Layer 3 of a small transformer language model trained on English Wikipedia (12 layers, counted from 0, width 64).
A neuron's activation on a vector x is SiLU(gate . x) times (in . x), where the dot is the dot product.

Input weights of the MLP neurons that the questions are about. A number n stands for n times 0.013.
n4 gate: 21 -2 -42 24 -7 7 20 -32 -5 18 1 35 -31 -14 13 35 3 -11 -11 -4 -7 -5 13 7 -34 12 0 10 -54 -47 16 -18 31 14 26 36 -11 33 -40 -29 15 -36 -8 -11 -14 -1 42 12 -43 25 -7 -6 -51 15 11 -6 5 5 -10 -9 14 44 21 -26
n24 gate: -24 -12 -6 -8 6 -33 22 -4 12 45 -20 -7 13 -8 14 39 -31 -17 -5 -29 -20 -3 36 10 31 15 -17 -20 -44 15 -12 -29 10 -41 11 -38 -52 31 -27 -23 45 7 -5 36 7 -41 18 -40 13 -17 -19 -1 17 16 24 -3 -9 18 22 -7 24 -3 12 -1
n33 gate: -13 12 -2 16 4 -11 22 -1 2 -16 -4 -19 47 -27 14 -18 23 -36 8 -20 57 -11 -44 5 -1 -10 -21 17 14 16 5 -12 86 -23 22 -3 5 -7 4 12 63 -9 -3 39 -10 -6 -7 15 -1 25 -45 -8 5 39 -5 28 40 -28 18 8 -26 7 -12 26
n46 gate: 20 -40 10 19 14 -23 73 16 -44 -8 -43 8 -32 -12 3 -20 16 -12 -9 -21 8 36 0 5 -2 28 -27 -14 -44 30 -2 -28 45 5 25 -7 -38 -10 -16 -17 10 -7 34 -20 -17 -11 23 -2 -18 23 -54 11 5 -8 3 16 0 -34 0 1 -29 3 -17 6
n64 gate: 2 -10 9 3 0 4 32 -4 36 -13 -21 -15 -41 -37 16 -39 -34 -23 -18 -18 11 0 -5 21 -3 -6 -16 2 2 -22 14 -25 61 11 67 -17 10 3 -13 29 27 -14 24 3 -10 23 28 2 0 16 -24 -41 -3 61 19 -11 10 7 48 0 -56 19 37 11
n86 gate: -24 -6 -39 -21 10 -20 13 -8 31 7 3 35 -4 9 18 8 -10 13 11 -50 9 -73 15 -5 4 -18 2 -14 -17 14 -38 0 -14 -7 -35 7 29 17 0 6 14 28 32 10 14 -6 -1 15 43 -14 -34 -11 -4 -15 11 46 25 -11 -6 29 -25 -3 -11 5
n90 gate: 24 45 6 50 -8 13 -11 35 4 30 -3 -14 29 -11 29 21 -1 33 -11 -4 24 -6 -13 48 -21 -27 10 7 3 -15 38 -29 -23 12 3 7 28 43 -24 22 -29 4 43 -7 -37 8 25 -11 8 29 6 35 -11 11 -11 15 2 18 18 -41 -4 13 10 -32
n93 gate: -1 11 -15 25 35 -19 -4 -45 4 1 14 -42 16 -45 13 -4 32 31 52 1 5 1 -11 13 0 44 -16 -1 18 15 -29 -14 -6 26 -26 20 -3 -1 8 -12 23 -14 -32 -23 35 -39 9 -38 41 9 45 32 26 12 -19 -27 18 14 24 -4 8 -14 -31 10
n96 gate: 9 40 -20 -5 19 5 -11 4 -24 2 -17 -7 8 -32 25 56 -19 8 -23 -23 17 -16 -27 28 4 8 -16 50 34 -7 29 -20 -13 0 -33 7 16 68 -10 29 17 24 -10 43 18 18 11 -1 -38 -2 13 -22 33 43 7 -5 29 -34 7 4 -3 -25 6 3
n101 gate: -20 -9 0 36 -6 6 26 45 -10 36 1 -8 -8 -13 -6 33 -19 -4 15 -20 7 -25 -27 -16 6 6 -29 59 8 45 13 -4 -41 13 -4 21 12 5 -51 -44 -45 -38 30 24 16 -37 0 -16 11 1 -8 -6 -2 -1 11 -7 -18 13 -10 5 10 10 -3 -39
n109 gate: 7 29 4 -34 35 0 54 -5 23 -35 17 -16 -17 29 6 -19 13 29 -14 -45 -13 25 -59 1 71 -8 -6 -15 6 19 -14 -22 -15 19 1 32 -29 -16 -7 -19 21 4 7 -38 3 14 28 -2 -8 35 1 15 16 23 16 -40 -20 22 -14 -5 -1 -15 4 2
n111 gate: 5 1 -2 -9 0 -21 -8 -13 18 -15 1 -20 -34 16 -25 0 32 -7 7 -17 10 -15 -21 -10 -3 -13 11 1 -46 -25 9 -34 -7 -46 -18 -14 23 4 -38 20 -28 -39 1 26 7 -6 26 -13 -13 17 21 39 -13 17 10 -33 6 -19 80 -3 9 -38 -18 -12
n112 gate: -6 14 2 -14 8 -4 17 14 12 -13 9 -38 -4 -32 -3 33 -6 -9 0 -6 15 -19 -34 1 31 19 -28 -3 -9 23 -28 -18 20 -19 -8 27 20 19 -2 -38 50 -47 35 38 14 -21 5 -39 2 26 15 -15 20 -11 15 -37 38 42 -17 -4 -65 8 -30 3
n115 gate: 33 -11 1 13 30 26 8 57 5 10 13 -17 -22 -10 18 3 -24 12 0 9 1 -1 10 -8 11 14 -26 -43 16 4 0 -52 20 -33 4 30 4 -29 -80 6 -51 18 4 3 11 13 17 -18 21 17 12 -3 37 -11 -3 -2 -4 -15 49 -37 11 2 39 3
n124 gate: 8 14 -1 -8 -43 9 -8 33 -23 -25 12 6 41 14 -12 -14 -28 23 15 -25 -10 -15 18 34 21 3 -42 -10 -3 22 -18 -14 5 16 -17 46 -14 -18 -4 32 13 33 -9 -12 -9 -40 13 5 9 -13 -7 -36 -2 29 -18 36 23 -14 -22 -37 -9 12 38 24
n126 gate: 3 -2 -25 -5 30 -31 17 11 6 2 25 -17 -15 35 -27 -2 1 52 -26 26 2 7 -27 5 -8 -5 -5 36 -36 15 -7 -29 3 9 -29 8 -4 28 -22 11 6 -19 15 -13 -60 -8 24 -1 -21 12 14 5 -5 17 10 -26 -27 8 16 18 11 -13 47 -44
n141 gate: -32 -22 -24 46 -13 -23 -25 -4 -13 44 45 -33 -22 11 1 -40 4 5 32 29 -2 -23 20 -4 -9 7 46 -7 -2 16 -7 14 -5 65 3 -18 -48 -2 24 -12 0 16 0 -10 -3 -25 -17 6 -7 -17 41 -17 3 -12 -24 1 -29 20 10 13 -8 -15 -35 31
n143 gate: 7 11 -39 27 -46 -2 -21 -5 -10 33 2 3 -28 -8 19 -19 17 23 -19 9 -10 -4 -36 38 15 29 -19 7 -17 -33 1 -32 -27 -2 -11 10 16 -18 -9 25 -17 -30 2 21 -10 20 16 13 -21 32 -2 -35 29 6 -11 -18 -2 -31 26 12 19 32 29 11
n145 gate: -14 15 -25 -21 45 44 19 3 -37 14 2 -7 -25 -15 -8 29 -36 44 -6 -25 9 -23 -73 33 7 6 -55 18 -28 -6 20 -48 15 -21 15 -13 -14 22 -29 18 -10 10 1 -21 -21 -43 9 -23 6 -21 7 -8 12 19 19 -20 6 -28 47 1 -12 -22 -20 -3
n152 gate: 21 -6 -14 0 46 -19 14 16 7 24 -29 -37 7 -14 11 -26 -18 -6 -32 -8 -14 -19 -5 8 4 34 37 -21 4 10 -43 -10 9 -47 3 2 -4 -5 2 -33 47 -8 -34 2 -5 -25 9 -26 -5 12 8 8 -2 -24 -5 34 47 58 16 44 -13 7 7 -8
n161 gate: 9 8 -33 -14 -19 -3 39 -27 -25 8 2 -22 19 -15 11 -3 -38 18 -2 -30 40 22 -4 25 34 -12 0 -23 -30 17 7 8 -1 7 4 36 26 -12 13 24 -4 -10 -20 43 5 25 -8 -14 -37 1 1 38 32 -23 6 -10 -3 20 -28 4 -31 -3 -25 -18
n168 gate: 9 -3 9 16 -25 8 -6 12 16 40 17 -35 -41 47 8 18 33 35 54 24 -1 -6 -9 16 4 24 -12 -9 -2 -3 -5 20 6 10 -21 -15 -39 13 8 4 -5 -4 -6 12 -8 -19 -14 -26 41 26 -22 -15 0 -28 0 12 -9 -10 21 11 14 -38 17 31
n171 gate: -14 32 -26 23 -27 31 11 -24 29 3 10 53 -11 3 -10 2 -23 -14 -30 -12 -6 -25 -9 1 37 -6 -21 20 -10 1 16 -14 5 -16 40 0 -14 -9 -40 -21 -26 -4 -2 -14 5 5 17 -11 -19 21 -5 -22 -1 23 3 -31 77 22 -19 -22 -4 36 13 -39
n189 gate: -19 12 12 58 8 1 19 -17 -12 39 -16 -11 -12 5 -1 -12 18 -29 -15 -1 -32 8 5 25 -12 44 -7 -21 -8 -38 -41 -44 -37 11 -8 -17 -30 -15 -5 2 18 19 9 -7 -3 16 10 -10 -16 27 20 -4 41 -14 31 -31 -32 -33 28 -5 -37 -20 -12 -9
n191 gate: -19 4 -28 -19 6 4 5 38 -32 39 -19 3 -37 14 -18 -29 -10 13 -9 -5 -47 -14 36 -15 31 -25 10 32 15 32 -3 11 47 15 7 43 9 -17 -35 16 -5 21 18 -31 -3 21 10 -11 13 -47 -5 -10 -11 -23 14 -43 41 31 11 -7 -17 43 13 5
n4 in: -20 -7 -25 0 -26 -4 29 -20 1 25 14 -21 -45 -40 27 5 11 -38 -36 -23 -37 10 5 -20 5 18 -7 33 -32 13 12 5 11 -92 -15 -75 -36 38 11 0 10 16 9 2 -3 24 -15 17 -39 2 -25 0 -7 15 -18 -4 18 -25 -6 34 27 32 4 -46
n24 in: 0 9 26 18 3 9 14 -32 34 47 38 -10 -21 32 20 4 -40 -29 4 -11 -21 7 -40 -21 3 3 56 -20 30 25 21 -20 -5 8 16 -2 27 59 -13 31 -17 20 -27 -1 10 8 -13 -25 29 -55 27 23 -36 32 -15 -54 -34 6 5 -18 35 -15 -11 -29
n33 in: -19 4 41 -28 37 -1 4 -35 11 -7 64 -25 14 3 -24 55 57 -8 43 0 -39 -38 -24 -12 43 3 -16 18 -11 -21 8 -1 5 11 -3 12 -9 -26 26 20 7 34 -11 1 -18 -37 23 12 2 4 10 -15 -5 -26 -20 2 5 -39 20 5 -11 18 -20 9
n46 in: 15 8 -30 45 5 -20 -6 12 13 -31 -12 10 -25 49 -24 53 -3 -16 -6 -48 18 9 -8 8 17 14 21 8 -4 22 34 3 -26 -7 23 -51 -1 -35 -1 -26 -4 22 55 13 19 26 16 -4 -48 -25 -31 7 10 12 20 33 51 -14 -5 -37 -26 -24 -26 14
n64 in: 59 6 44 12 -22 -27 0 -23 -11 12 -2 -18 8 6 -19 -13 0 -9 -13 4 9 -27 -12 -35 -37 -11 5 -33 -16 -33 12 -9 16 12 15 -43 -58 31 11 -58 6 -9 59 -3 -45 -20 46 5 9 -4 -47 -2 -35 31 16 2 32 38 -31 -40 -5 17 49 -3
n86 in: -11 -9 -22 3 1 -27 20 -12 -28 -7 5 15 16 54 -4 20 4 4 -14 -28 18 -23 25 12 -2 25 1 12 -35 2 -6 2 19 -53 -6 3 30 -10 -9 12 -1 35 -18 10 -7 -39 -14 26 -39 -21 -22 16 -19 -25 -6 -5 -4 26 -24 -3 11 15 -12 5
n90 in: -4 -32 0 -26 -14 8 4 -15 -22 -17 31 21 21 8 -13 -23 48 22 -25 -15 27 20 20 -6 14 37 24 32 4 -8 10 30 -21 -2 -7 8 10 -24 0 18 26 7 -23 43 -20 14 7 -14 3 -25 -44 -60 -43 -87 16 -13 5 19 -14 -8 -29 -16 -48 23
n93 in: -25 -36 5 3 9 7 -5 2 -58 19 18 -8 -1 -35 43 -26 -2 -15 42 33 24 42 15 38 -32 -22 -17 13 48 3 -11 -1 6 33 -43 -10 -27 -35 -4 -17 9 0 -19 -13 31 0 7 25 -22 17 10 20 -3 -41 -20 8 44 33 -14 -22 6 45 5 -9
n96 in: 53 53 36 -6 -21 34 -13 -13 -29 62 -6 26 25 -30 0 -17 -13 5 -22 4 33 -12 16 28 -18 -1 -19 3 -2 0 -39 -17 -22 65 -30 -4 -12 17 -49 31 -4 11 18 -1 -21 31 5 49 31 -26 -12 0 23 46 -14 -29 -14 -2 -15 -12 8 17 22 -6
n101 in: -5 -21 6 -6 -20 4 -37 -19 7 5 -5 35 -8 14 -57 28 36 -25 -40 26 -7 3 36 14 -15 -13 -3 33 33 -22 1 -7 5 -15 12 -17 -17 -33 6 9 1 -20 24 -1 38 36 10 -40 -51 -4 -33 7 39 -12 6 31 17 12 10 -35 17 25 -7 -20
n109 in: 13 3 29 -31 1 12 -26 -29 -8 1 -6 -2 -47 16 24 3 -20 -51 12 -22 4 -16 20 8 -6 -7 16 -6 -45 -9 2 -16 -6 45 8 -7 12 -10 9 42 14 35 13 -28 -49 21 3 18 5 27 -30 -31 24 28 -30 -16 -41 -67 16 69 -7 29 7 4
n111 in: 53 5 -23 6 -13 -5 -9 58 14 -5 14 0 14 19 -5 15 -1 -7 -30 3 -8 -37 31 32 -22 -47 5 29 6 19 0 3 -13 12 -31 -5 4 -30 -15 5 31 22 -11 -35 -17 23 27 14 20 26 10 -5 23 -13 -17 -37 -40 -36 -7 0 -3 26 12 1
n112 in: 24 -34 -6 -8 48 -2 2 61 -26 -8 2 2 -11 14 -40 27 -24 -44 32 51 43 5 -12 2 -2 -11 17 -4 -17 -32 1 8 7 -15 -31 -49 -28 -14 17 -43 -30 21 15 -20 18 34 -5 1 46 -7 53 8 -11 14 14 33 -17 19 -30 -29 -35 -29 24 14
n115 in: 15 15 -60 27 -27 3 4 -1 19 27 -25 -12 15 5 -63 -14 -9 12 5 -52 31 -11 -35 15 8 -26 -31 16 10 29 3 31 6 28 -27 7 -30 13 4 37 -11 -1 -32 -2 -25 16 1 3 -1 -41 -48 -28 17 28 17 49 -30 -30 -46 28 3 -26 16 -5
n124 in: -26 -7 -22 -37 -38 -26 -1 19 35 -20 -12 -5 -6 17 -8 1 -5 -19 1 -31 5 2 29 -10 14 -15 20 -21 -71 -4 4 -22 -8 20 6 27 -60 -18 -8 21 -14 -16 -32 5 49 7 3 -16 9 9 30 -8 30 -3 -13 18 -1 -13 46 20 -1 -27 11 8
n126 in: 9 8 9 0 65 -2 15 -16 -12 -1 20 -55 -27 46 -46 -18 -24 7 -21 -9 19 -20 -24 -10 -38 -13 26 28 -43 32 7 0 13 -23 -8 1 -8 22 14 18 -26 26 -8 -30 -18 25 -8 15 -7 30 0 1 -68 2 -22 -11 -23 0 -4 12 23 -34 22 -34
n141 in: -26 -58 -11 54 -22 0 -25 -1 -17 41 45 -11 -18 16 32 -21 17 31 17 37 25 -35 11 -6 -2 8 -5 16 26 14 18 14 -2 63 4 -16 -28 -15 6 -13 -51 7 -10 -5 -3 -45 -11 0 -3 3 10 1 -2 9 -19 -6 -24 27 -20 -14 2 13 -16 23
n143 in: -3 -23 3 1 26 5 22 -17 -12 -42 -15 51 -5 13 -14 -15 28 8 6 9 -9 0 59 -25 0 -2 29 5 42 -34 -42 -6 -5 -4 52 14 11 -21 -33 3 21 23 -3 6 -35 -9 30 -12 17 -28 -8 16 -17 -30 17 -18 35 30 2 -48 -1 -19 -21 39
n145 in: 45 59 -56 13 -11 11 -21 -9 -25 26 21 30 -20 20 -43 -14 -40 -4 -3 -24 28 36 5 10 20 -2 -43 4 22 -49 -11 -20 -5 30 -6 -11 -44 -16 -16 13 -5 -30 -16 -6 1 -1 -13 5 -17 62 16 -23 -15 16 2 38 19 66 -16 6 -8 16 -37 -18
n152 in: 0 2 -19 19 24 15 9 41 -5 13 10 -16 -2 -13 10 -38 5 4 -43 1 1 -24 19 2 5 37 32 67 49 27 -31 36 -45 -25 5 12 -10 22 13 -7 30 46 -16 -25 -24 -13 -13 35 -2 2 -24 4 17 -21 -34 -7 55 13 -16 47 -4 -11 -19 38
n161 in: 15 -3 -14 -43 34 -8 -16 -44 4 -3 -7 -3 -10 -12 1 -48 -36 7 16 5 -8 19 -3 25 -11 -5 15 -35 -25 16 -11 7 -22 19 38 -12 27 6 23 -19 -41 -9 36 -12 0 14 17 12 -3 10 -29 21 -5 -1 -21 -19 14 4 -19 20 -2 -9 -14 17
n168 in: 9 -28 24 1 -3 6 -18 24 -9 35 8 -42 14 35 44 12 28 16 28 37 29 -14 -9 11 -18 29 -14 19 24 5 -20 33 -6 1 -22 -17 -32 -9 15 -15 -12 0 -1 12 5 -34 -4 -13 26 13 -28 20 1 -30 -15 48 22 -9 21 6 2 -25 15 14
n171 in: -33 38 0 17 -1 13 31 -32 -11 -10 17 17 16 -6 6 -25 69 -11 4 17 -18 33 17 -18 28 14 38 38 -2 23 58 -9 8 -6 -9 5 -6 -13 14 -32 2 7 -23 -17 33 5 -13 -41 -5 23 30 33 8 3 -9 -37 -15 40 8 -7 -4 2 8 -19
n189 in: -16 -12 -12 22 -16 -38 -22 -18 6 -30 33 -17 20 27 -5 40 2 2 3 22 5 -35 -5 21 -13 -22 -17 -23 29 -19 25 -4 6 -11 -24 -6 29 23 29 -29 14 -8 -34 18 16 -5 14 -52 -6 29 39 -33 57 -27 19 3 2 -27 36 21 4 -28 11 -10
n191 in: 17 -23 30 -3 -5 24 16 10 -11 17 10 -1 20 -13 6 -4 -8 10 -23 -18 -3 -18 27 46 -2 -42 -43 5 41 35 -16 5 -1 16 18 15 26 -16 19 -23 -5 20 24 -4 23 22 3 17 -12 -16 -20 1 -26 39 -16 -25 -33 20 -28 -65 -11 39 18 9

Each question shows a token from some text and the vector x that enters the MLP there. A number n stands for n times 0.21.

"h": 6 -3 15 -6 -3 -11 -1 8 -18 -16 -18 26 -10 -6 -7 -1 4 -27 15 15 -8 -3 -10 -41 0 18 -2 -11 2 -19 -10 40 8 -17 5 3 -5 2 8 29 -21 7 19 -38 4 0 -2 -6 21 -19 -11 13 3 -22 13 11 6 -15 -37 -15 2 -4 -27 -6
Which neuron fires most, and how strongly? n46, at about 32

"0": -4 31 -39 10 -6 11 -14 36 -5 -18 29 -53 9 7 -13 -6 0 1 21 25 -21 12 -11 -19 2 -9 1 5 8 13 -18 48 9 2 -8 23 2 -17 17 -16 6 11 -15 -14 1 -17 -9 6 7 9 -11 10 4 -12 -20 4 11 17 -17 17 3 -2 -7 10
Which neuron lights up most? n152

"a": -16 42 15 -13 1 -1 7 8 -3 -5 -10 -29 -4 -13 7 2 -2 -19 18 24 2 -30 -15 -56 10 -17 25 -16 28 -5 -7 30 -28 4 1 17 0 4 49 -30 20 -8 8 3 -7 6 -30 3 6 12 2 4 -14 8 -9 3 -10 11 -17 -41 9 -5 11 18
Which neuron lights up most? n112

".": -27 12 14 -13 -30 -4 -11 13 1 1 5 2 3 9 2 3 4 25 22 41 18 7 -4 -2 -1 -6 -3 -12 -3 -6 -6 29 -8 -26 -20 -25 2 -33 10 9 25 -6 -15 26 8 -7 -6 10 -5 -26 11 26 -9 -5 0 21 -10 18 -21 2 13 29 -7 34
Which neuron lights up most? n168

"r": 19 -7 4 -8 10 11 -6 -20 24 14 -1 -7 12 13 29 21 -3 -25 23 3 -32 -5 17 -20 16 13 35 -23 -15 1 3 30 -3 -13 -3 -4 -33 14 24 1 16 -6 -32 -4 -39 4 -26 5 -10 -17 10 8 -54 -8 -40 4 -25 7 -28 -9 50 7 -14 11
The three highest activations, in order: n24, n4, n141

"est": 29 -14 -5 15 -4 21 -16 -5 3 -31 1 22 -38 7 11 -21 20 10 -8 4 -13 4 -17 -9 -32 -18 -31 -8 -9 -11 -26 12 -16 -8 -1 -19 -14 -45 11 -15 13 0 -13 -14 -13 19 -21 38 17 5 -8 3 4 -18 -59 -7 0 0 6 -13 24 15 -26 4
The three highest activations, in order: n143, n141, n168

"e": 19 3 19 -1 -21 14 -17 -6 0 -23 17 9 10 -10 19 -5 8 20 20 24 7 -24 -2 2 -2 9 24 4 21 -21 -10 34 -2 6 18 -7 11 -5 51 -11 15 3 11 18 -2 4 -8 6 -30 18 -28 -10 -27 -9 0 -1 5 -21 0 -7 20 26 -19 9
Which neuron lights up most? n33

"re": -11 18 2 7 -37 34 -15 -1 42 -23 -2 -1 0 -15 -21 -29 4 6 7 26 -5 -5 6 -10 -3 8 -7 -3 -19 -1 -13 38 -5 -2 -26 -9 -10 -14 23 -29 -16 -36 -15 35 8 25 -13 -17 -4 -5 4 -17 -28 17 -6 -10 15 30 -22 4 19 -11 -15 6
Which neuron fires most, and how strongly? n171, at about 110

"d": -5 -11 -13 -17 16 20 -36 31 18 -32 -21 -2 -3 30 -18 19 3 -5 30 2 -14 -14 1 -22 -9 -14 8 -18 19 -14 -10 36 -6 27 -3 -3 0 -20 11 5 -15 6 -8 32 6 17 0 5 7 9 -3 -27 31 -10 -34 1 -5 -10 9 -3 -1 36 -9 17
Which two neurons fire most, strongest first? n168, n124

"m": -10 -5 -6 -1 12 21 -5 25 12 -39 2 3 -2 -8 18 -4 1 -9 6 8 9 -9 -21 -3 34 -4 3 8 29 2 16 47 -38 -2 -35 29 30 2 39 2 13 -10 -2 -11 4 22 -29 -15 -1 12 1 3 -39 -16 2 -6 -17 13 -12 -13 13 13 -7 9
Which neuron lights up most? n112

"o": 20 27 18 15 4 -6 -5 10 -17 -16 4 -5 -13 -20 -11 -8 3 29 8 16 3 -9 9 -39 -30 -24 34 -10 -8 -14 -5 36 22 1 -31 -35 13 32 12 -15 3 20 18 20 -35 15 -41 15 -5 1 10 -23 -19 3 10 -13 7 27 -2 -17 8 -32 -5 6
Which neuron fires most, and how strongly? n126, at about 110

"l": 10 -4 7 -18 -14 -6 -39 -15 -2 -13 7 22 39 16 21 9 5 -31 14 21 0 -19 9 -29 12 9 -24 1 18 1 6 41 -20 1 0 9 13 -19 6 -12 -21 4 0 -2 16 20 -1 21 13 -21 -15 4 -3 -15 -6 -21 -10 7 -15 18 -2 4 -26 23
Which two neurons fire most, strongest first? n86, n141

"en": 15 19 -6 -2 6 33 -24 8 -7 -1 -3 14 16 5 3 9 32 -3 -6 13 -3 -22 5 -22 5 -11 -5 15 16 -18 -8 41 2 3 2 -4 -3 -26 9 -1 5 10 -7 -12 15 23 -49 18 -9 11 3 -16 18 6 -8 9 4 -28 -29 9 11 13 12 -5
The three highest activations, in order: n96, n33, n171

"el": -8 -3 10 -40 -11 -14 -18 -31 8 -23 0 -19 13 5 4 28 -1 -44 25 -9 -3 -3 28 -41 -17 9 2 1 -8 0 5 37 12 -11 -13 -41 1 19 4 -2 0 21 -16 2 14 17 -26 22 7 -9 -23 -4 -18 -38 -7 -2 -5 12 9 15 13 -13 -15 -19
Which neuron fires most, and how strongly? n86, at about 140

"n": -7 12 5 8 -1 26 -24 14 6 5 -19 7 -13 -10 -4 10 -13 -18 -24 -15 0 -19 18 -6 -5 2 -7 13 8 5 -23 21 -8 -12 -10 -30 -15 -13 7 -3 5 5 0 -17 12 15 -28 -10 -7 11 -13 -11 -3 27 -27 -5 -8 -2 -17 8 51 44 -22 4
Which neuron lights up most? n101

"ch": -24 -26 12 -43 -21 -15 -17 -17 3 -9 -16 2 -25 0 23 -9 30 8 11 27 7 -10 11 -7 -20 7 -2 -18 -10 -4 -1 23 -38 13 -7 -5 -40 20 21 10 -15 2 2 -23 -37 -9 -25 -5 24 -5 -1 32 -10 -24 -34 -3 -9 9 -26 -50 -1 -5 -29 -27
Which neuron fires most, and how strongly? n141, at about 430

" r": 18 31 28 38 25 -2 -27 2 1 2 45 -20 17 12 37 33 1 -13 25 19 11 11 6 17 -2 -25 44 -17 50 3 4 50 4 44 -15 -37 23 -22 -6 -47 24 -29 -34 -2 -45 40 -17 29 28 8 50 -27 -43 1 -9 28 1 26 -29 -28 43 26 -11 4
Which neuron fires most, and how strongly? n141, at about 550

"ow": 31 -30 -16 -15 -23 -25 -17 8 45 0 -4 27 8 -4 2 -13 -17 -28 -2 16 9 15 -5 -18 -14 -20 -22 -1 25 8 -9 51 17 -13 0 -23 5 -27 8 16 -23 -14 21 -3 -2 4 -10 17 11 12 -23 1 1 2 -30 5 -6 27 -13 14 -6 -26 20 12
Which neuron lights up most? n64

"f": 7 -19 26 -5 -14 -6 -37 4 -3 21 3 -17 -29 17 13 0 2 -19 -29 1 -24 -8 14 -48 -3 -13 -12 -4 9 -30 3 20 -4 -1 -22 16 -1 14 0 31 -4 -11 33 3 -4 -12 -13 2 16 17 -30 -23 2 5 -13 -26 -20 -1 8 13 21 -10 5 5
Which neuron fires most, and how strongly? n168, at about 110

"am": -14 13 7 5 12 7 -4 1 -15 -1 -19 -10 3 -1 8 -9 -13 -8 40 -16 -11 22 -11 -21 9 -12 14 4 -11 -7 -4 16 -5 -9 -9 -32 -30 14 43 29 -13 21 0 -5 31 22 -43 -20 -8 -15 0 6 -6 -23 16 -32 -13 7 7 28 13 -24 -3 -23
Which two neurons fire most, strongest first? n24, n161

"ction": 24 -17 10 -22 5 -28 -13 -39 -6 4 -4 -14 8 25 15 -14 -32 12 -7 -7 -11 34 13 -5 7 18 13 -2 1 18 6 59 -31 -17 -15 -11 -5 -27 29 -7 18 11 1 -19 -5 6 -25 35 -8 37 -5 41 10 -5 -20 8 0 -50 -17 49 3 3 -9 33
The three highest activations, in order: n161, n152, n109

"ing": 7 -5 25 -37 -12 -12 -14 11 -8 -20 -24 -9 4 17 9 -6 1 14 -3 -4 -22 -9 39 -3 -12 -3 -16 -4 -5 -18 -29 24 -36 2 -9 -15 -5 -20 15 11 -14 -11 -2 -8 10 -13 -10 17 18 9 -19 -18 29 -2 -15 13 -11 -16 -14 34 6 15 2 -4
Which neuron fires most, and how strongly? n124, at about 140

"ion": 17 -6 6 -24 6 -21 -28 -10 21 -19 14 -16 17 22 11 -35 -2 -10 -2 20 24 14 11 8 6 0 12 24 0 18 -9 52 -3 -41 9 -10 0 -30 3 16 -3 9 0 -12 14 24 -11 -5 6 29 5 8 5 10 -23 23 5 -17 1 27 1 8 -4 -5
Which neuron fires most, and how strongly? n152, at about 130

"ed": -6 -18 21 -45 -1 -12 -13 3 34 -13 14 -19 4 -17 1 1 -14 -2 15 -17 0 1 34 8 4 -16 3 -17 22 7 -8 38 -2 8 -6 -7 12 -44 5 14 -31 -12 -13 16 9 10 13 -6 26 19 -10 -15 40 11 -17 7 0 -14 3 7 17 -11 -15 14
Which neuron lights up most? n124

"ich": -10 14 -21 -42 -27 -12 -9 -4 -2 0 3 -3 34 9 15 0 -28 10 -1 23 27 -5 10 -3 -6 9 -15 -33 -24 4 -4 53 -14 -16 -26 -11 14 -10 12 -6 -16 18 5 8 -31 -22 -17 -1 -4 2 3 26 20 -9 -9 2 -38 -17 -24 11 26 1 -14 5
Which neuron fires most, and how strongly? n161, at about 220

"al": -4 -7 7 -17 -8 32 -34 0 2 -14 -15 -22 -2 4 -24 7 1 3 3 -1 1 -4 10 -9 -13 -12 23 16 -9 -23 17 39 -6 -16 -24 -53 20 26 3 -2 -5 4 -28 -9 14 -12 -10 9 -5 7 -11 8 11 -2 -19 -29 -17 22 10 -28 40 -21 -12 4
Which two neurons fire most, strongest first? n111, n168

"ct": 13 -30 13 -25 53 -8 -13 -9 -7 -1 2 -21 -18 -7 19 0 2 -5 17 5 -10 14 4 -14 -35 -26 -23 -3 1 2 -19 45 6 12 -9 -22 -15 -24 19 5 -7 -27 -18 2 -21 11 -25 -8 -11 6 -2 20 3 16 -12 -6 -14 -7 3 19 -17 -10 -35 21
Which neuron fires most, and how strongly? n93, at about 150

"an": -17 7 3 0 16 33 -60 -7 -25 12 -12 -6 -4 -3 8 33 -8 -2 21 8 10 -4 -3 -4 -27 -1 6 26 9 -17 9 26 -36 -23 -23 -31 -29 11 -3 21 0 7 -5 -6 -6 -12 -38 3 -12 -4 -9 -16 8 23 -1 -9 -3 6 4 -12 53 -20 -3 -3
Which neuron lights up most? n96

"ad": -8 2 -13 -14 5 27 -17 8 -16 -7 7 2 -40 1 -26 16 -17 11 29 -32 11 10 -25 2 -24 -16 9 -24 12 -22 25 38 -2 -3 4 -31 -20 17 14 12 -29 5 -3 26 -2 -15 -35 6 8 4 -30 0 11 14 -25 -5 -7 0 3 -1 43 -10 9 -18
Which neuron lights up most? n145

"on": 10 11 20 -6 -2 27 -22 -1 11 -15 1 -25 -18 16 -21 -31 -5 2 5 35 8 8 12 8 -34 -11 3 15 -6 5 -3 19 1 29 -9 -11 -29 21 24 15 -17 -11 -1 -17 -6 18 -14 13 19 0 0 0 -14 25 -11 29 -29 -11 -4 8 38 -20 14 -15
Which neuron lights up most? n126

"ec": -7 -3 26 2 -3 38 -8 3 27 -29 51 24 -17 -22 -18 -28 -2 17 0 -35 -16 -14 18 -12 -14 -9 2 -8 -11 -26 -13 14 11 5 8 -9 14 -7 4 -1 31 2 21 6 -13 24 -47 10 -4 -7 -11 36 -1 -19 -18 4 -2 15 -1 -37 28 -10 -8 24
Which neuron lights up most? n86

"w": 41 -35 -5 10 -16 22 -28 9 34 -18 15 23 14 -6 23 -6 -2 12 30 7 14 -7 -17 -9 -4 -11 -5 -7 10 -18 1 68 1 20 4 1 26 -5 13 19 -9 8 7 9 -28 17 0 7 -11 18 -13 -2 -13 -12 15 -4 -8 18 -35 -11 14 20 1 4
Which neuron lights up most? n90

"ot": 31 5 25 -3 10 10 14 -39 -4 -24 12 -28 -26 -22 4 -38 -6 18 -6 2 21 7 -5 -23 -21 -12 -18 -20 -2 1 -2 56 9 17 5 -19 0 32 12 8 -3 29 10 -12 10 -2 -18 22 7 17 2 -1 -10 18 -5 -4 -35 24 -3 7 1 -27 -19 12
The three highest activations, in order: n64, n141, n109

"s": 0 1 12 -22 -10 -25 10 7 19 5 5 8 9 13 25 -5 -7 15 25 8 -10 0 9 14 14 1 -21 2 -3 -11 16 40 -10 3 -17 -16 4 -32 39 -12 -8 26 -2 3 11 -1 21 -19 12 -4 -17 0 8 4 -18 14 -18 3 -13 6 12 -15 3 19
Which neuron fires most, and how strongly? n168, at about 310

" of": -10 -1 49 -15 4 -6 -3 7 -1 7 5 -6 12 1 9 6 5 -27 -7 20 19 -12 26 -5 -24 12 -47 2 31 -1 -12 20 -21 19 -1 -56 28 -8 25 -25 6 -10 -7 4 8 6 4 -12 12 2 2 13 24 -13 11 10 -15 -3 30 -7 8 12 1 -9
Which neuron fires most, and how strongly? n189, at about 210